Layer 3 of a small transformer language model trained on English Wikipedia (14 layers, counted from 0, width 128).
Take only the direct path to the model's output, skipping the later layers: a vector added to the residual stream pushes a token's score in proportion to its dot product with that token's output vector.

Output vectors of the tokens that the questions are about. A number n stands for (n - 500) times 0.0044.
"performs ": 441 567 467 490 647 406 428 417 536 463 500 482 610 412 525 500 327 587 379 564 398 489 483 354 664 604 447 563 441 543 456 778 630 706 584 492 542 532 440 339 394 602 784 409 528 264 389 301 464 645 464 816 552 707 550 481 646 419 523 499 401 588 500 358 462 541 478 352 539 654 568 475 559 596 339 554 572 369 529 560 578 707 364 606 305 585 348 459 677 455 536 603 438 398 736 677 468 547 470 546 476 564 545 506 518 363 515 460 409 447 617 305 485 368 506 77 239 455 361 280 486 698 653 501 361 560 490 583
"secretary ": 344 563 377 567 683 443 623 655 474 422 483 491 561 331 376 475 477 565 362 558 388 522 303 551 533 537 389 341 426 555 611 676 510 575 603 444 470 646 463 417 583 584 456 322 355 354 570 625 441 692 577 572 265 586 661 356 502 369 527 408 465 692 598 643 528 540 312 417 441 600 507 377 542 634 327 583 548 433 579 590 545 655 395 492 286 512 471 507 676 438 569 498 405 297 697 496 624 595 614 519 499 371 464 597 458 563 510 357 550 384 815 591 456 475 500 133 353 563 425 460 639 581 636 468 512 452 440 503
")====": 289 616 376 867 556 270 639 622 635 536 714 497 397 645 573 359 212 619 394 449 382 641 408 385 622 494 373 399 470 480 521 717 628 651 450 648 387 633 579 413 828 612 683 479 533 467 206 691 503 757 620 791 285 379 674 264 458 543 635 354 388 486 623 256 642 403 335 404 588 437 461 501 676 483 115 579 476 510 598 476 546 417 555 477 578 429 530 351 570 517 507 571 575 568 528 669 447 533 310 586 392 359 355 497 530 356 667 492 334 432 760 407 244 324 517 24 528 347 348 565 568 704 633 356 542 595 502 616
"trials ": 305 549 560 607 597 269 538 637 595 593 235 516 547 410 609 412 420 639 418 551 369 386 472 461 639 613 475 506 330 452 559 652 659 645 492 500 512 465 506 421 565 597 611 504 383 310 387 459 532 629 513 570 471 635 722 343 453 419 530 439 307 516 536 386 617 638 468 587 582 498 663 450 513 491 487 776 354 451 518 338 516 570 444 478 286 460 511 554 631 588 531 572 445 247 615 536 482 586 320 451 730 505 448 540 624 535 393 548 445 259 525 429 315 404 640 72 506 423 474 422 605 644 686 455 583 423 552 619
"subsidi": 415 690 500 424 576 462 622 691 596 562 536 418 476 444 542 490 419 710 350 564 320 443 321 416 463 596 555 441 474 591 452 681 630 659 433 422 330 562 450 262 608 472 604 409 530 284 450 610 468 530 552 533 374 533 629 445 388 283 527 407 418 619 594 413 453 474 521 519 549 617 672 449 516 568 380 686 453 488 553 719 526 715 436 533 334 362 387 467 569 572 506 541 575 406 660 521 404 539 508 644 545 424 434 550 442 443 510 395 516 395 654 416 404 513 602 73 384 360 643 564 589 569 670 493 495 508 428 498
"ureș": 320 518 451 623 547 416 580 405 564 587 486 558 320 441 625 416 287 707 407 569 254 563 299 631 692 519 408 328 378 569 625 696 677 668 479 429 439 404 493 457 636 651 898 554 378 405 530 307 572 771 541 675 314 420 682 523 436 495 608 469 280 602 465 464 436 381 485 613 571 481 632 503 584 430 216 627 469 454 554 526 670 544 553 442 592 616 582 415 643 379 490 402 417 298 701 469 483 535 553 540 576 546 530 503 574 443 458 493 572 379 558 449 452 335 589 51 316 543 302 526 598 739 630 529 409 259 343 500
"negotiations ": 425 581 525 593 665 240 650 612 397 514 126 537 430 408 527 501 347 584 403 394 439 400 444 410 471 619 407 399 486 414 465 640 628 561 571 419 353 489 593 443 517 506 677 382 448 342 451 485 467 678 670 640 415 659 827 397 414 469 516 481 440 473 622 441 490 632 459 571 660 585 609 389 629 456 423 667 368 428 594 665 556 612 555 576 345 445 450 646 576 412 579 629 404 348 666 487 491 676 410 434 614 555 567 608 516 451 556 330 528 347 560 555 369 347 506 118 425 393 458 410 703 593 687 407 497 456 452 551
"==": 436 401 496 597 624 401 464 472 603 638 517 385 701 590 372 602 503 496 536 562 683 309 503 656 445 328 490 550 618 547 250 617 545 559 527 582 300 534 563 748 305 469 566 621 307 618 253 454 416 494 482 712 532 530 554 438 578 347 525 365 383 467 511 486 593 521 421 341 604 526 551 590 606 401 426 751 526 549 429 283 367 526 634 538 469 457 563 517 475 503 488 760 649 324 493 632 493 536 420 375 278 584 471 598 465 343 499 443 250 442 711 499 604 466 313 368 441 403 525 492 628 652 533 442 412 292 584 764
"least ": 516 439 613 586 452 654 652 351 407 444 620 375 553 652 288 431 395 484 468 268 310 475 418 403 657 513 530 427 473 531 395 673 637 625 223 443 784 427 502 444 568 477 502 491 768 527 565 654 677 519 444 665 579 590 805 404 379 409 493 445 628 472 359 454 466 608 569 481 448 477 582 613 454 634 430 665 518 311 745 478 555 683 519 505 288 295 669 616 639 469 557 638 514 333 775 484 372 520 324 594 538 428 357 507 508 526 443 607 330 194 911 398 337 330 442 48 485 400 524 99 610 526 714 542 636 435 499 382
"correspond": 325 676 465 422 637 373 509 548 462 506 367 446 481 364 409 536 528 551 405 554 332 446 454 568 572 612 506 327 308 484 540 639 719 468 555 303 651 582 519 412 473 565 509 550 590 278 527 601 611 632 521 498 452 663 562 482 512 478 505 505 341 600 492 541 502 461 640 442 699 571 540 401 660 398 424 673 464 402 363 502 461 726 560 691 300 540 393 609 587 376 593 622 475 482 604 512 560 551 375 386 547 432 536 432 511 368 486 451 562 447 497 580 388 487 500 115 525 547 438 518 656 568 672 537 262 462 460 425
"previously ": 412 628 393 514 427 551 396 526 574 402 559 531 534 581 486 404 505 736 369 541 442 385 389 485 558 587 585 470 629 488 505 552 632 555 573 470 453 415 290 516 644 427 534 498 511 478 601 601 507 455 498 598 603 405 451 462 634 297 517 394 478 455 502 420 374 462 490 415 490 432 358 628 448 502 467 600 507 488 507 554 561 591 459 491 416 442 438 456 378 649 621 607 622 400 691 463 450 728 385 568 477 588 583 447 631 341 428 600 409 366 570 558 464 427 452 236 298 531 496 505 559 541 687 510 492 717 433 494
"ague": 424 469 571 525 714 302 373 649 542 684 489 547 338 551 517 470 540 701 409 384 415 642 460 694 603 607 258 412 506 475 478 719 445 541 235 531 415 504 636 458 614 609 594 357 603 504 516 460 423 680 563 550 474 568 787 475 607 250 598 492 342 553 511 448 387 596 465 501 476 510 594 383 677 401 236 663 327 537 557 556 543 596 424 627 262 577 384 531 649 514 288 551 532 359 729 372 507 488 606 559 704 321 404 559 402 416 437 519 472 363 529 461 387 477 573 151 348 512 508 363 557 804 561 445 519 363 470 604
"favour": 438 641 546 613 582 286 678 726 519 490 615 529 539 556 471 497 418 599 444 578 330 420 384 332 498 518 424 428 564 601 539 676 553 614 412 487 460 590 495 393 489 474 450 452 530 453 529 537 674 620 609 553 432 593 605 293 549 294 502 425 420 546 545 367 507 566 531 358 507 607 469 462 568 504 473 563 497 486 514 647 519 677 527 709 418 486 579 405 542 460 430 610 417 198 579 465 504 607 562 576 625 358 565 451 547 451 300 545 611 355 410 474 411 299 567 70 423 523 557 313 702 649 678 485 356 334 461 523

Output weights of attention head 6. The head adds the sum of these rows, row i times number i of z. A number n stands for (n - 500) times 0.0015.
o0: 503 468 547 506 534 483 438 500 463 495 536 496 462 430 451 480 619 426 429 516 563 439 510 531 449 514 446 408 430 545 541 426 507 491 436 465 481 479 493 598 506 550 595 429 574 544 452 322 428 444 508 473 500 538 396 498 554 491 461 531 428 413 512 656 385 591 536 493 613 539 492 509 455 482 461 488 458 482 421 494 489 614 527 572 507 617 469 522 555 436 552 557 527 461 465 505 583 463 527 453 410 441 512 545 518 503 472 469 542 445 527 510 520 527 430 584 496 544 460 550 496 538 560 557 502 496 554 508
o1: 465 550 459 423 542 486 449 358 547 535 468 440 534 570 593 528 526 553 481 538 535 520 338 529 502 543 491 515 527 417 416 405 623 521 654 403 543 452 519 524 596 683 450 542 420 540 577 402 407 441 648 517 474 509 275 438 431 388 566 592 438 502 428 494 455 423 512 546 517 560 413 490 538 490 397 398 588 542 475 437 541 534 596 533 504 581 450 601 467 624 553 504 526 531 510 517 354 469 610 563 603 471 375 353 447 481 574 437 437 535 434 422 381 541 545 416 559 565 496 573 459 547 546 438 576 512 356 457
o2: 394 530 471 376 479 642 605 490 455 498 516 511 573 633 393 496 354 567 363 437 383 531 590 497 498 539 439 561 505 465 513 528 473 659 581 272 538 403 399 456 552 464 379 498 358 482 477 456 609 409 449 492 681 463 578 453 447 572 751 441 538 573 464 407 566 515 565 536 463 559 519 467 540 523 576 538 522 426 497 605 610 514 456 516 372 616 423 396 400 533 435 545 458 618 485 335 578 554 366 585 599 564 545 519 610 586 387 491 477 559 428 597 426 379 508 589 386 529 589 490 506 450 520 324 395 683 490 530
o3: 451 565 509 520 470 537 549 516 492 563 451 523 481 528 557 514 538 512 422 463 493 448 635 495 476 391 463 487 494 547 561 546 522 588 527 355 454 469 424 466 522 344 419 401 470 492 249 503 588 478 289 453 561 487 632 565 558 572 476 564 491 452 450 450 478 666 484 486 560 418 492 384 496 586 565 482 500 569 503 605 500 606 640 496 496 511 438 550 482 429 408 583 607 564 441 543 484 498 342 505 464 548 489 561 476 438 431 550 447 500 464 479 544 470 442 594 443 462 490 500 453 559 510 317 456 680 677 616
o4: 454 506 573 380 473 500 566 486 538 509 629 497 496 387 507 526 474 469 625 474 442 696 529 458 474 461 514 496 597 531 517 360 476 479 527 513 461 520 558 572 449 500 428 404 498 522 670 598 525 581 438 566 526 556 464 440 474 511 661 392 560 480 518 634 365 578 514 549 436 500 540 502 328 454 516 516 418 509 467 476 596 323 484 641 421 527 496 399 373 618 539 481 445 473 529 438 541 419 415 525 438 559 536 427 505 540 372 581 405 552 463 444 419 447 457 561 620 469 524 553 550 446 528 433 617 524 507 541
o5: 457 515 544 468 365 520 538 429 610 502 558 639 475 498 413 471 480 412 423 433 554 563 449 582 498 506 432 515 512 540 422 300 496 548 526 453 628 394 543 503 672 654 456 416 387 590 503 489 547 613 475 546 470 485 541 560 513 480 487 504 535 487 463 587 510 507 440 481 475 565 498 560 485 400 477 503 511 472 461 597 560 530 531 553 459 419 408 486 480 476 500 490 518 462 600 453 544 524 491 494 495 562 439 547 544 446 470 503 457 480 439 500 558 503 484 433 498 494 484 500 519 432 387 547 511 558 541 488
o6: 403 618 331 479 532 547 764 602 500 334 485 358 512 504 450 389 476 478 500 669 422 564 565 538 507 468 306 529 455 601 561 412 437 416 484 331 587 652 366 446 567 416 442 462 420 596 525 444 481 451 481 342 454 684 507 361 573 585 536 540 524 509 472 461 671 384 568 484 459 489 397 470 561 481 457 531 458 588 586 456 456 454 325 532 574 673 544 616 374 525 333 396 500 616 479 317 705 657 465 650 393 576 672 772 607 604 376 503 643 462 466 703 463 386 496 671 489 358 265 398 646 256 220 335 477 707 500 780
o7: 404 561 513 527 467 471 521 550 469 450 428 506 448 460 462 543 544 481 558 498 461 441 656 442 560 633 617 477 553 563 431 494 536 508 538 508 509 550 433 500 408 469 434 477 613 453 510 532 493 488 461 522 552 553 574 402 576 439 621 378 535 557 359 444 516 548 445 499 530 426 519 427 445 514 538 578 559 571 635 469 427 429 434 528 504 481 498 559 476 624 409 442 559 537 515 489 481 542 477 571 518 467 638 527 486 413 528 531 443 382 452 449 397 484 388 523 447 439 505 491 448 439 538 482 563 616 571 480
o8: 493 428 474 453 430 359 455 576 609 487 595 496 399 458 611 322 540 630 667 645 443 530 483 503 426 486 370 443 679 430 614 194 477 409 516 595 363 597 767 584 540 575 410 311 473 579 583 449 581 452 665 667 473 500 540 447 539 570 322 448 490 470 630 541 296 624 340 477 381 558 456 600 539 363 386 403 441 416 642 352 494 201 533 550 668 633 560 507 218 597 574 414 573 386 550 558 709 517 476 462 615 359 473 471 444 465 510 548 387 478 596 575 475 479 591 558 710 444 566 500 432 665 232 299 736 668 510 640
o9: 399 584 510 517 548 500 438 502 378 542 482 506 437 470 448 595 441 531 614 562 435 516 617 450 441 569 496 548 564 462 461 371 448 509 606 486 513 435 429 462 536 486 494 532 454 538 537 547 507 488 541 383 548 529 538 442 478 419 569 506 496 567 502 420 511 534 452 466 489 477 420 554 613 498 460 449 489 522 599 497 567 461 441 424 555 591 490 479 477 474 474 513 579 557 489 527 502 534 557 482 632 544 395 522 570 524 495 442 642 570 468 505 439 530 371 509 448 486 546 463 457 473 437 439 553 532 542 467
o10: 476 600 590 362 591 563 572 514 342 476 519 411 629 551 527 559 469 557 620 491 586 620 503 479 484 660 577 519 405 650 675 535 426 614 426 294 644 418 305 558 436 296 408 435 441 506 392 496 462 599 481 542 700 511 425 366 580 479 38 704 417 476 637 421 544 393 587 563 276 433 506 428 302 686 528 432 452 685 693 339 446 450 439 741 629 280 633 570 331 452 543 637 517 588 570 263 409 443 589 508 491 707 458 437 540 457 487 375 616 484 486 401 497 430 729 412 372 594 623 459 581 538 643 360 470 445 327 720
o11: 577 528 631 496 477 385 517 561 402 524 502 523 557 516 551 571 572 435 588 405 566 487 508 453 490 540 510 420 494 481 589 466 474 445 406 653 498 428 545 625 463 358 504 473 576 487 528 425 457 454 564 493 443 474 522 560 486 516 486 550 460 498 455 490 448 462 440 528 505 509 475 509 418 491 549 342 473 492 465 465 636 566 470 600 482 500 588 498 429 530 523 504 278 395 489 541 577 561 531 450 513 491 596 436 441 431 452 432 612 438 534 545 461 493 555 570 479 496 511 544 650 518 596 598 565 382 478 543
o12: 467 571 520 523 552 416 454 513 425 498 461 549 493 537 542 538 477 538 423 533 585 474 439 519 547 500 598 607 482 504 555 498 600 470 485 556 449 543 461 487 465 436 457 451 556 494 470 522 585 499 458 474 468 564 587 443 489 386 355 454 500 398 527 507 488 506 500 492 432 465 445 408 450 543 531 496 477 561 542 494 395 524 512 539 502 522 535 551 429 552 490 507 506 557 547 456 546 581 505 509 554 492 541 551 492 473 525 548 492 464 511 418 527 504 495 530 556 538 537 421 520 433 396 542 539 451 514 371
o13: 565 673 355 592 510 674 482 354 474 418 460 323 697 644 575 443 535 421 452 577 472 672 425 528 487 514 455 479 492 582 395 341 576 486 682 403 616 385 272 493 455 478 394 555 408 660 393 403 485 516 577 460 480 527 440 420 407 462 695 412 528 556 506 429 582 323 453 517 337 423 412 488 443 641 493 455 493 654 620 528 449 566 483 647 476 422 366 621 414 595 538 442 448 544 658 429 452 666 477 587 416 481 567 465 462 474 495 448 509 430 481 577 458 464 432 554 415 578 352 473 616 489 519 487 460 579 524 643
o14: 488 502 538 500 430 513 469 433 566 477 467 565 594 423 393 529 571 394 482 495 446 439 505 380 459 524 595 524 541 494 448 447 438 546 530 374 502 529 498 458 547 576 561 505 505 515 440 502 502 595 378 448 495 509 525 538 609 482 586 455 523 543 428 512 544 468 494 378 487 564 553 571 668 463 437 469 522 374 554 538 541 528 486 534 504 495 511 381 457 485 479 526 606 556 492 446 313 519 457 508 558 492 509 441 602 503 448 513 521 459 480 555 503 505 488 423 458 540 534 572 414 511 462 530 544 521 576 565
o15: 464 546 472 448 462 509 449 342 536 515 484 386 556 537 481 376 568 405 585 626 498 553 423 536 476 417 556 459 562 520 400 556 549 458 436 433 451 491 524 502 483 564 539 565 598 586 546 467 496 465 558 641 509 472 359 472 436 420 584 417 441 524 481 549 514 462 533 590 485 582 461 504 529 502 442 469 649 454 502 467 519 363 574 546 464 564 409 585 511 520 518 553 549 545 495 498 436 442 457 519 497 470 535 452 466 440 577 442 346 480 492 484 477 512 483 428 532 475 561 420 443 515 474 435 580 581 571 502
o16: 374 343 382 441 535 401 680 639 511 533 292 614 528 519 484 436 457 543 324 631 466 371 422 689 519 649 551 588 494 559 483 591 381 526 528 173 400 503 561 500 518 350 383 658 473 393 494 684 538 651 531 329 369 492 624 262 506 457 761 508 443 548 483 464 751 423 524 497 637 446 563 345 672 403 512 515 719 513 523 664 571 403 342 481 460 657 606 552 534 419 465 573 407 468 491 390 578 634 437 500 621 468 394 604 532 619 406 422 675 629 390 809 455 453 530 352 496 449 524 477 484 293 586 412 323 457 407 323
o17: 539 442 463 550 485 505 384 420 444 516 498 500 596 534 463 509 628 368 379 419 344 493 514 560 447 613 635 481 549 413 438 558 527 495 602 507 543 453 445 551 381 478 603 612 550 498 474 553 546 551 579 515 505 412 472 441 586 520 623 423 474 460 445 544 540 490 416 482 447 528 562 474 416 531 589 586 551 553 457 540 495 470 366 439 426 464 488 434 470 433 494 513 492 448 458 464 564 533 436 487 488 418 639 534 537 523 531 459 487 493 565 605 542 554 344 498 460 539 489 514 487 454 583 575 386 420 551 394
o18: 574 532 558 481 380 706 381 468 476 519 741 500 605 511 439 593 482 491 442 407 500 542 644 356 566 349 449 564 574 451 421 454 607 521 620 761 404 525 470 497 591 639 511 415 506 604 514 485 535 309 457 479 636 464 466 810 378 680 835 294 625 472 364 440 347 450 489 500 454 507 447 497 522 500 604 396 415 428 293 577 468 536 611 404 417 576 367 358 419 526 461 358 519 565 434 587 457 389 432 641 444 454 554 365 526 479 566 616 306 500 630 373 537 547 223 749 553 492 455 602 420 569 345 449 585 586 638 509
o19: 550 506 461 519 587 520 480 460 480 432 457 611 508 534 540 550 437 526 460 589 500 462 515 502 537 590 467 536 498 440 505 473 573 640 564 568 439 634 434 459 363 431 515 466 419 459 378 346 446 439 516 476 519 483 470 491 449 396 228 487 427 443 443 526 441 620 590 575 496 465 494 420 517 482 546 665 449 541 449 476 445 549 439 512 502 678 496 481 545 578 493 480 470 611 564 451 411 506 493 577 606 524 688 440 415 616 574 519 543 466 358 460 433 553 567 616 509 525 586 496 414 562 589 403 492 514 445 389
o20: 360 511 468 443 601 489 648 568 490 423 297 306 524 577 471 449 532 508 593 562 464 532 422 635 440 595 515 380 313 671 558 651 436 510 343 252 634 361 417 512 468 364 407 517 519 435 473 403 511 583 544 451 500 561 516 331 622 473 432 609 372 579 551 410 696 432 586 514 456 587 469 539 593 583 484 468 563 620 735 448 538 628 421 553 526 389 556 644 571 517 568 607 414 433 516 321 572 572 515 409 492 538 494 603 494 491 417 455 645 414 379 619 452 422 714 333 280 610 460 426 586 362 624 626 416 538 366 700
o21: 397 325 517 433 556 300 565 697 522 556 399 695 303 529 580 459 438 685 475 492 446 328 426 517 554 591 538 545 573 436 572 542 392 507 442 429 407 576 742 498 602 490 487 527 482 377 571 593 553 601 410 459 413 493 666 345 543 463 395 651 551 482 538 553 497 585 411 481 571 534 569 519 551 302 426 492 640 465 507 437 597 312 384 426 536 589 680 511 528 476 384 557 506 396 468 495 602 510 553 423 582 471 371 555 494 448 440 490 564 572 523 711 462 453 625 367 566 394 589 534 351 557 451 453 550 446 335 482
o22: 523 587 547 590 459 340 515 601 675 592 537 480 345 500 590 435 487 576 570 544 585 395 405 606 507 389 361 457 571 493 544 439 565 459 290 642 487 538 710 528 553 598 557 420 463 363 583 404 481 470 436 463 316 565 500 549 564 441 223 603 459 566 537 493 525 533 396 445 640 622 464 554 447 340 405 447 505 414 606 483 498 532 605 382 586 417 513 545 495 522 479 434 599 374 527 584 562 496 561 483 581 480 451 584 401 365 609 550 513 459 513 560 559 566 699 390 462 357 539 503 519 521 322 498 648 448 457 474
o23: 552 538 382 520 432 486 516 447 464 399 597 536 564 498 344 542 445 428 323 506 521 453 553 558 498 559 548 598 466 561 484 608 496 545 523 488 470 530 396 450 463 507 534 548 525 500 463 567 468 413 449 427 565 469 371 538 506 587 695 344 549 536 450 508 545 487 672 521 461 505 476 411 479 547 620 619 448 471 498 638 404 569 411 480 371 412 485 370 460 514 587 458 506 620 481 508 498 506 370 570 534 447 506 553 538 610 518 485 482 532 511 508 545 509 400 574 462 444 656 432 522 361 527 479 429 550 494 363
o24: 457 467 557 460 566 498 390 390 472 617 476 522 583 625 443 465 541 616 413 514 550 490 432 587 515 563 434 439 535 329 428 412 526 498 492 417 578 427 594 584 559 624 502 580 459 453 518 399 464 463 655 603 500 528 512 420 413 586 465 593 406 456 487 542 525 565 400 530 496 495 537 469 582 352 455 387 515 554 585 572 498 467 479 600 481 487 448 483 513 565 486 576 537 400 494 475 598 440 621 436 563 507 465 515 473 571 592 512 407 482 539 377 500 517 551 478 514 558 360 595 465 498 364 538 553 493 415 317
o25: 477 441 515 519 456 502 579 573 447 543 423 524 428 507 469 534 465 514 346 413 590 446 537 482 457 520 506 515 444 565 530 637 508 553 566 312 530 461 524 423 496 509 507 529 484 495 547 502 520 523 453 407 527 444 536 486 528 531 763 532 526 479 478 409 563 420 445 458 503 599 576 405 463 584 627 586 584 502 448 550 513 600 441 436 435 538 450 530 559 369 420 466 383 550 519 492 507 507 480 493 507 500 391 519 484 539 423 456 516 640 424 533 493 455 447 506 473 495 465 361 465 482 708 600 395 623 513 547
o26: 623 555 550 446 373 543 348 464 408 578 538 569 592 533 423 520 568 462 445 456 569 456 690 394 559 535 493 551 523 530 444 561 577 517 630 536 417 529 528 502 473 590 441 422 493 538 430 469 543 439 591 622 705 430 479 620 441 561 552 419 438 465 540 509 372 564 542 498 523 421 401 530 590 637 443 423 463 458 475 561 428 479 517 521 560 515 532 452 456 422 549 437 578 525 532 641 305 472 551 553 551 477 480 370 546 284 665 371 374 470 444 325 467 558 296 503 614 463 559 527 456 668 520 377 500 471 606 434
o27: 587 430 518 546 610 585 452 542 612 498 561 461 511 553 405 465 536 474 339 403 492 444 553 506 517 456 529 479 494 403 491 571 516 555 561 491 512 542 469 520 432 651 632 504 405 447 533 331 457 421 459 487 557 465 461 490 532 532 625 407 488 546 420 496 500 508 500 483 574 544 527 533 395 523 554 636 516 450 419 504 507 550 400 436 401 570 380 418 551 521 473 429 392 494 562 456 432 423 487 578 404 406 586 446 462 596 465 502 478 485 440 562 452 463 500 463 444 527 543 554 450 616 703 560 403 511 567 563
o28: 658 636 518 491 473 507 371 352 569 523 547 453 521 562 505 626 590 483 568 270 412 451 523 560 547 511 519 398 460 430 467 474 586 555 475 614 654 355 403 457 537 549 558 463 498 420 378 415 560 418 621 606 597 470 359 601 549 516 202 537 404 507 532 493 470 583 575 526 500 413 498 549 563 662 523 493 386 522 530 488 466 662 599 527 495 326 469 417 531 602 636 589 662 414 429 560 419 462 513 444 509 531 563 457 465 465 630 516 384 398 626 326 474 530 541 532 409 597 516 627 580 550 461 543 366 387 449 397
o29: 531 412 500 571 624 451 397 490 515 550 484 534 474 509 572 469 528 550 500 540 546 569 376 607 429 391 415 522 513 385 563 405 406 498 577 678 498 456 567 527 504 540 500 560 412 533 487 528 448 550 520 538 433 466 461 556 491 444 236 587 508 505 500 514 449 538 435 488 523 496 622 559 457 392 491 491 516 504 434 515 539 452 590 409 537 500 538 419 540 420 592 502 504 415 535 563 482 427 543 446 579 473 367 365 404 578 500 466 523 625 478 528 620 570 606 378 530 535 589 546 447 518 421 421 543 381 502 472
o30: 523 373 489 494 553 515 473 527 534 419 389 516 549 434 580 549 449 459 657 449 470 467 462 410 502 645 622 434 478 592 585 532 493 430 368 505 574 542 464 504 304 322 557 577 576 443 457 454 487 554 589 516 417 477 617 376 548 465 397 547 474 436 581 463 517 500 570 493 431 523 595 464 460 520 426 591 504 500 529 423 528 545 380 542 537 441 609 468 577 491 498 431 358 507 564 415 473 640 519 362 460 544 682 498 480 520 473 496 661 465 512 530 494 521 518 593 540 510 393 481 511 509 662 740 372 478 332 576
o31: 554 578 447 713 639 488 549 483 366 436 238 254 471 667 437 396 687 420 524 561 417 509 510 552 482 440 369 431 311 436 514 652 572 533 465 511 700 430 312 441 368 554 563 482 445 468 470 276 473 494 554 504 593 539 465 401 594 398 336 599 371 548 529 475 684 500 529 424 634 531 464 641 592 593 468 532 407 568 643 474 521 740 486 374 503 451 490 606 744 467 493 479 506 415 630 383 533 623 636 431 448 492 653 602 500 457 559 412 667 356 459 592 459 463 731 336 222 509 374 458 640 468 493 615 344 459 516 675

Each question shows a token from some text and the vector z that the head gathered there. A number n stands for (n - 500) times 0.0038.

"to ": 542 453 491 563 488 536 440 509 549 549 533 439 548 470 473 498 539 459 362 564 546 477 488 449 549 472 517 452 524 500 532 536
Which two tokens does it push up most, strongest first? "negotiations ", "trials "

"Star ": 500 513 500 394 483 528 464 420 457 486 530 509 454 485 458 459 562 450 390 522 504 524 525 478 558 443 507 520 547 555 532 599
Pushed up most: "ureș"

"==": 460 525 458 540 465 451 519 582 431 524 700 420 620 445 460 518 562 420 377 599 542 471 698 687 516 489 470 459 529 418 360 423
Pushed up most: "subsidi"

"have ": 518 471 561 543 497 517 449 500 509 525 558 478 523 508 500 500 455 505 508 505 557 441 458 498 539 511 529 472 533 474 527 512
Which three tokens does it push up most, strongest first? "least ", "performs ", "previously "

"has ": 582 474 478 619 448 539 514 536 266 548 463 452 436 540 502 498 433 395 532 496 589 274 473 502 515 600 653 455 538 374 484 544
Which two tokens does it push up most, strongest first? "performs ", "least "

"feel ": 544 501 515 520 504 517 485 509 408 557 469 471 471 503 500 492 550 444 432 538 552 413 462 466 528 498 557 495 517 462 519 564
Which three tokens does it push up most, strongest first? "correspond", "performs ", "negotiations "

"ar": 481 460 529 519 498 492 543 503 558 476 521 453 499 512 513 522 490 503 494 505 536 496 466 528 477 460 496 465 525 488 515 525
Which three tokens does it push up most, strongest first? "previously ", "least ", "favour"

". ": 456 460 402 355 531 504 361 515 506 505 593 526 451 509 505 492 393 550 485 478 501 424 523 528 424 433 528 433 597 556 501 585
Pushed up most: "least "

"from ": 485 444 576 500 498 551 528 540 644 534 493 457 516 490 545 460 577 510 420 566 496 601 501 494 590 416 518 489 488 482 540 547
Which of these tokens does it push down most? "least "

"St": 463 495 455 489 523 489 479 537 508 498 574 460 514 519 522 486 414 486 501 510 476 426 586 563 511 453 470 507 562 482 460 527
Which of these tokens does it push down most? "negotiations "

"f ": 444 454 447 493 604 435 487 545 680 498 573 542 525 507 441 526 426 504 498 422 496 520 572 440 488 390 463 450 519 546 415 489
Pushed up most: ")===="

"s": 485 470 579 497 504 530 551 539 633 537 512 450 510 515 525 463 547 502 437 561 489 574 493 495 587 419 525 500 494 496 523 562
Which of these tokens does it push down most? "least "

"In": 525 518 510 548 498 436 454 525 443 514 608 540 522 568 495 492 405 500 539 512 502 434 401 458 469 540 535 506 480 520 536 585
Which two tokens does it push up most, strongest first? "performs ", "least "

"Society ": 550 364 576 574 512 479 565 594 634 479 478 458 562 530 527 517 511 627 496 519 555 472 408 565 573 450 483 480 569 424 539 537
Pushed up most: "previously "

", ": 502 507 483 469 537 498 526 534 543 507 549 557 505 546 478 495 533 492 423 474 495 498 503 468 525 384 496 472 517 516 515 547
Which of these tokens does it push down most? "performs "

"made ": 560 505 513 541 510 512 511 517 373 557 467 484 469 505 497 509 559 437 440 513 575 398 455 465 531 533 554 484 492 447 506 547
Which three tokens does it push up most, strongest first? "correspond", "performs ", "negotiations "

"her ": 511 409 525 530 492 523 520 579 560 576 563 501 514 479 487 476 667 593 319 570 500 558 437 524 493 490 601 510 444 467 524 540
Pushed up most: "negotiations "

"j": 521 418 470 520 501 482 610 506 533 452 517 485 471 482 488 502 435 520 487 480 466 511 510 480 512 410 508 509 546 524 528 575
Pushed up most: "=="

"said ": 530 473 467 548 496 504 542 524 406 554 463 488 462 507 509 483 561 465 418 496 559 421 496 489 488 521 539 460 497 461 514 524
Pushed up most: "correspond"

"ey ": 476 522 477 564 447 466 562 573 461 493 662 404 613 470 474 504 576 429 401 622 551 471 688 615 534 488 436 467 521 443 386 478
Pushed up most: "subsidi"

"\n": 466 524 467 550 458 458 538 579 444 511 685 413 617 456 466 512 568 424 387 609 546 470 694 656 523 489 455 462 526 429 370 446
Pushed up most: "subsidi"

"that ": 386 356 584 550 621 555 315 484 694 515 534 464 426 407 531 306 390 471 478 551 490 536 508 398 512 425 429 560 613 597 579 608
Which three tokens does it push up most, strongest first? "ague", "trials ", "ureș"

"with ": 510 477 542 531 461 415 399 577 273 520 598 568 491 587 560 443 405 557 567 532 469 435 395 539 424 606 542 593 490 458 596 599
Pushed up most: "performs "

"education": 500 519 498 585 440 506 610 548 522 456 563 390 573 527 515 475 555 449 471 629 532 460 648 491 561 476 392 486 514 498 438 570
Which of these tokens does it push down most? "least "

"cess ": 548 508 518 537 524 507 516 519 412 551 464 486 477 503 495 516 584 455 425 514 569 422 450 459 535 521 532 483 483 459 509 543
Which two tokens does it push up most, strongest first? "correspond", "negotiations "

"was ": 496 559 534 472 598 481 571 516 553 515 468 544 510 534 469 550 726 501 357 439 546 535 439 427 566 440 416 442 433 534 502 465
Pushed up most: "secretary "

"Thomas ": 471 388 464 664 524 459 434 553 629 483 410 453 420 383 548 419 364 427 472 492 558 577 607 479 556 467 498 504 575 479 440 615
Which three tokens does it push up most, strongest first? "ague", ")====", "trials "

"super": 542 466 486 504 563 513 425 582 496 507 568 509 475 565 485 539 466 603 427 491 493 502 498 487 440 491 513 567 519 458 472 569
Which three tokens does it push up most, strongest first? "least ", "performs ", "previously "

"for ": 496 530 532 476 567 497 539 513 543 507 510 551 494 534 474 518 629 496 404 450 529 522 469 451 561 416 461 459 483 519 514 502
Which of these tokens does it push down most? "performs "

"parents": 500 537 496 503 624 512 554 514 621 541 418 519 477 530 495 494 517 478 476 516 491 514 490 408 505 409 447 475 492 543 466 513
Which two tokens does it push up most, strongest first? ")====", "ague"

"I": 496 466 520 508 573 473 515 515 597 484 596 527 488 505 457 500 462 498 487 437 517 527 509 435 527 410 472 503 514 530 481 539
Which of these tokens does it push down most? "correspond"

"Park": 511 434 427 530 472 477 496 498 475 447 612 504 508 428 431 499 392 456 447 460 507 527 622 518 486 523 478 475 523 497 464 565
Pushed up most: "ague"

"In ": 493 549 510 462 642 425 591 528 587 533 391 549 493 528 480 551 715 513 372 525 536 562 428 386 543 394 389 477 401 539 513 481
Which two tokens does it push up most, strongest first? "secretary ", "negotiations "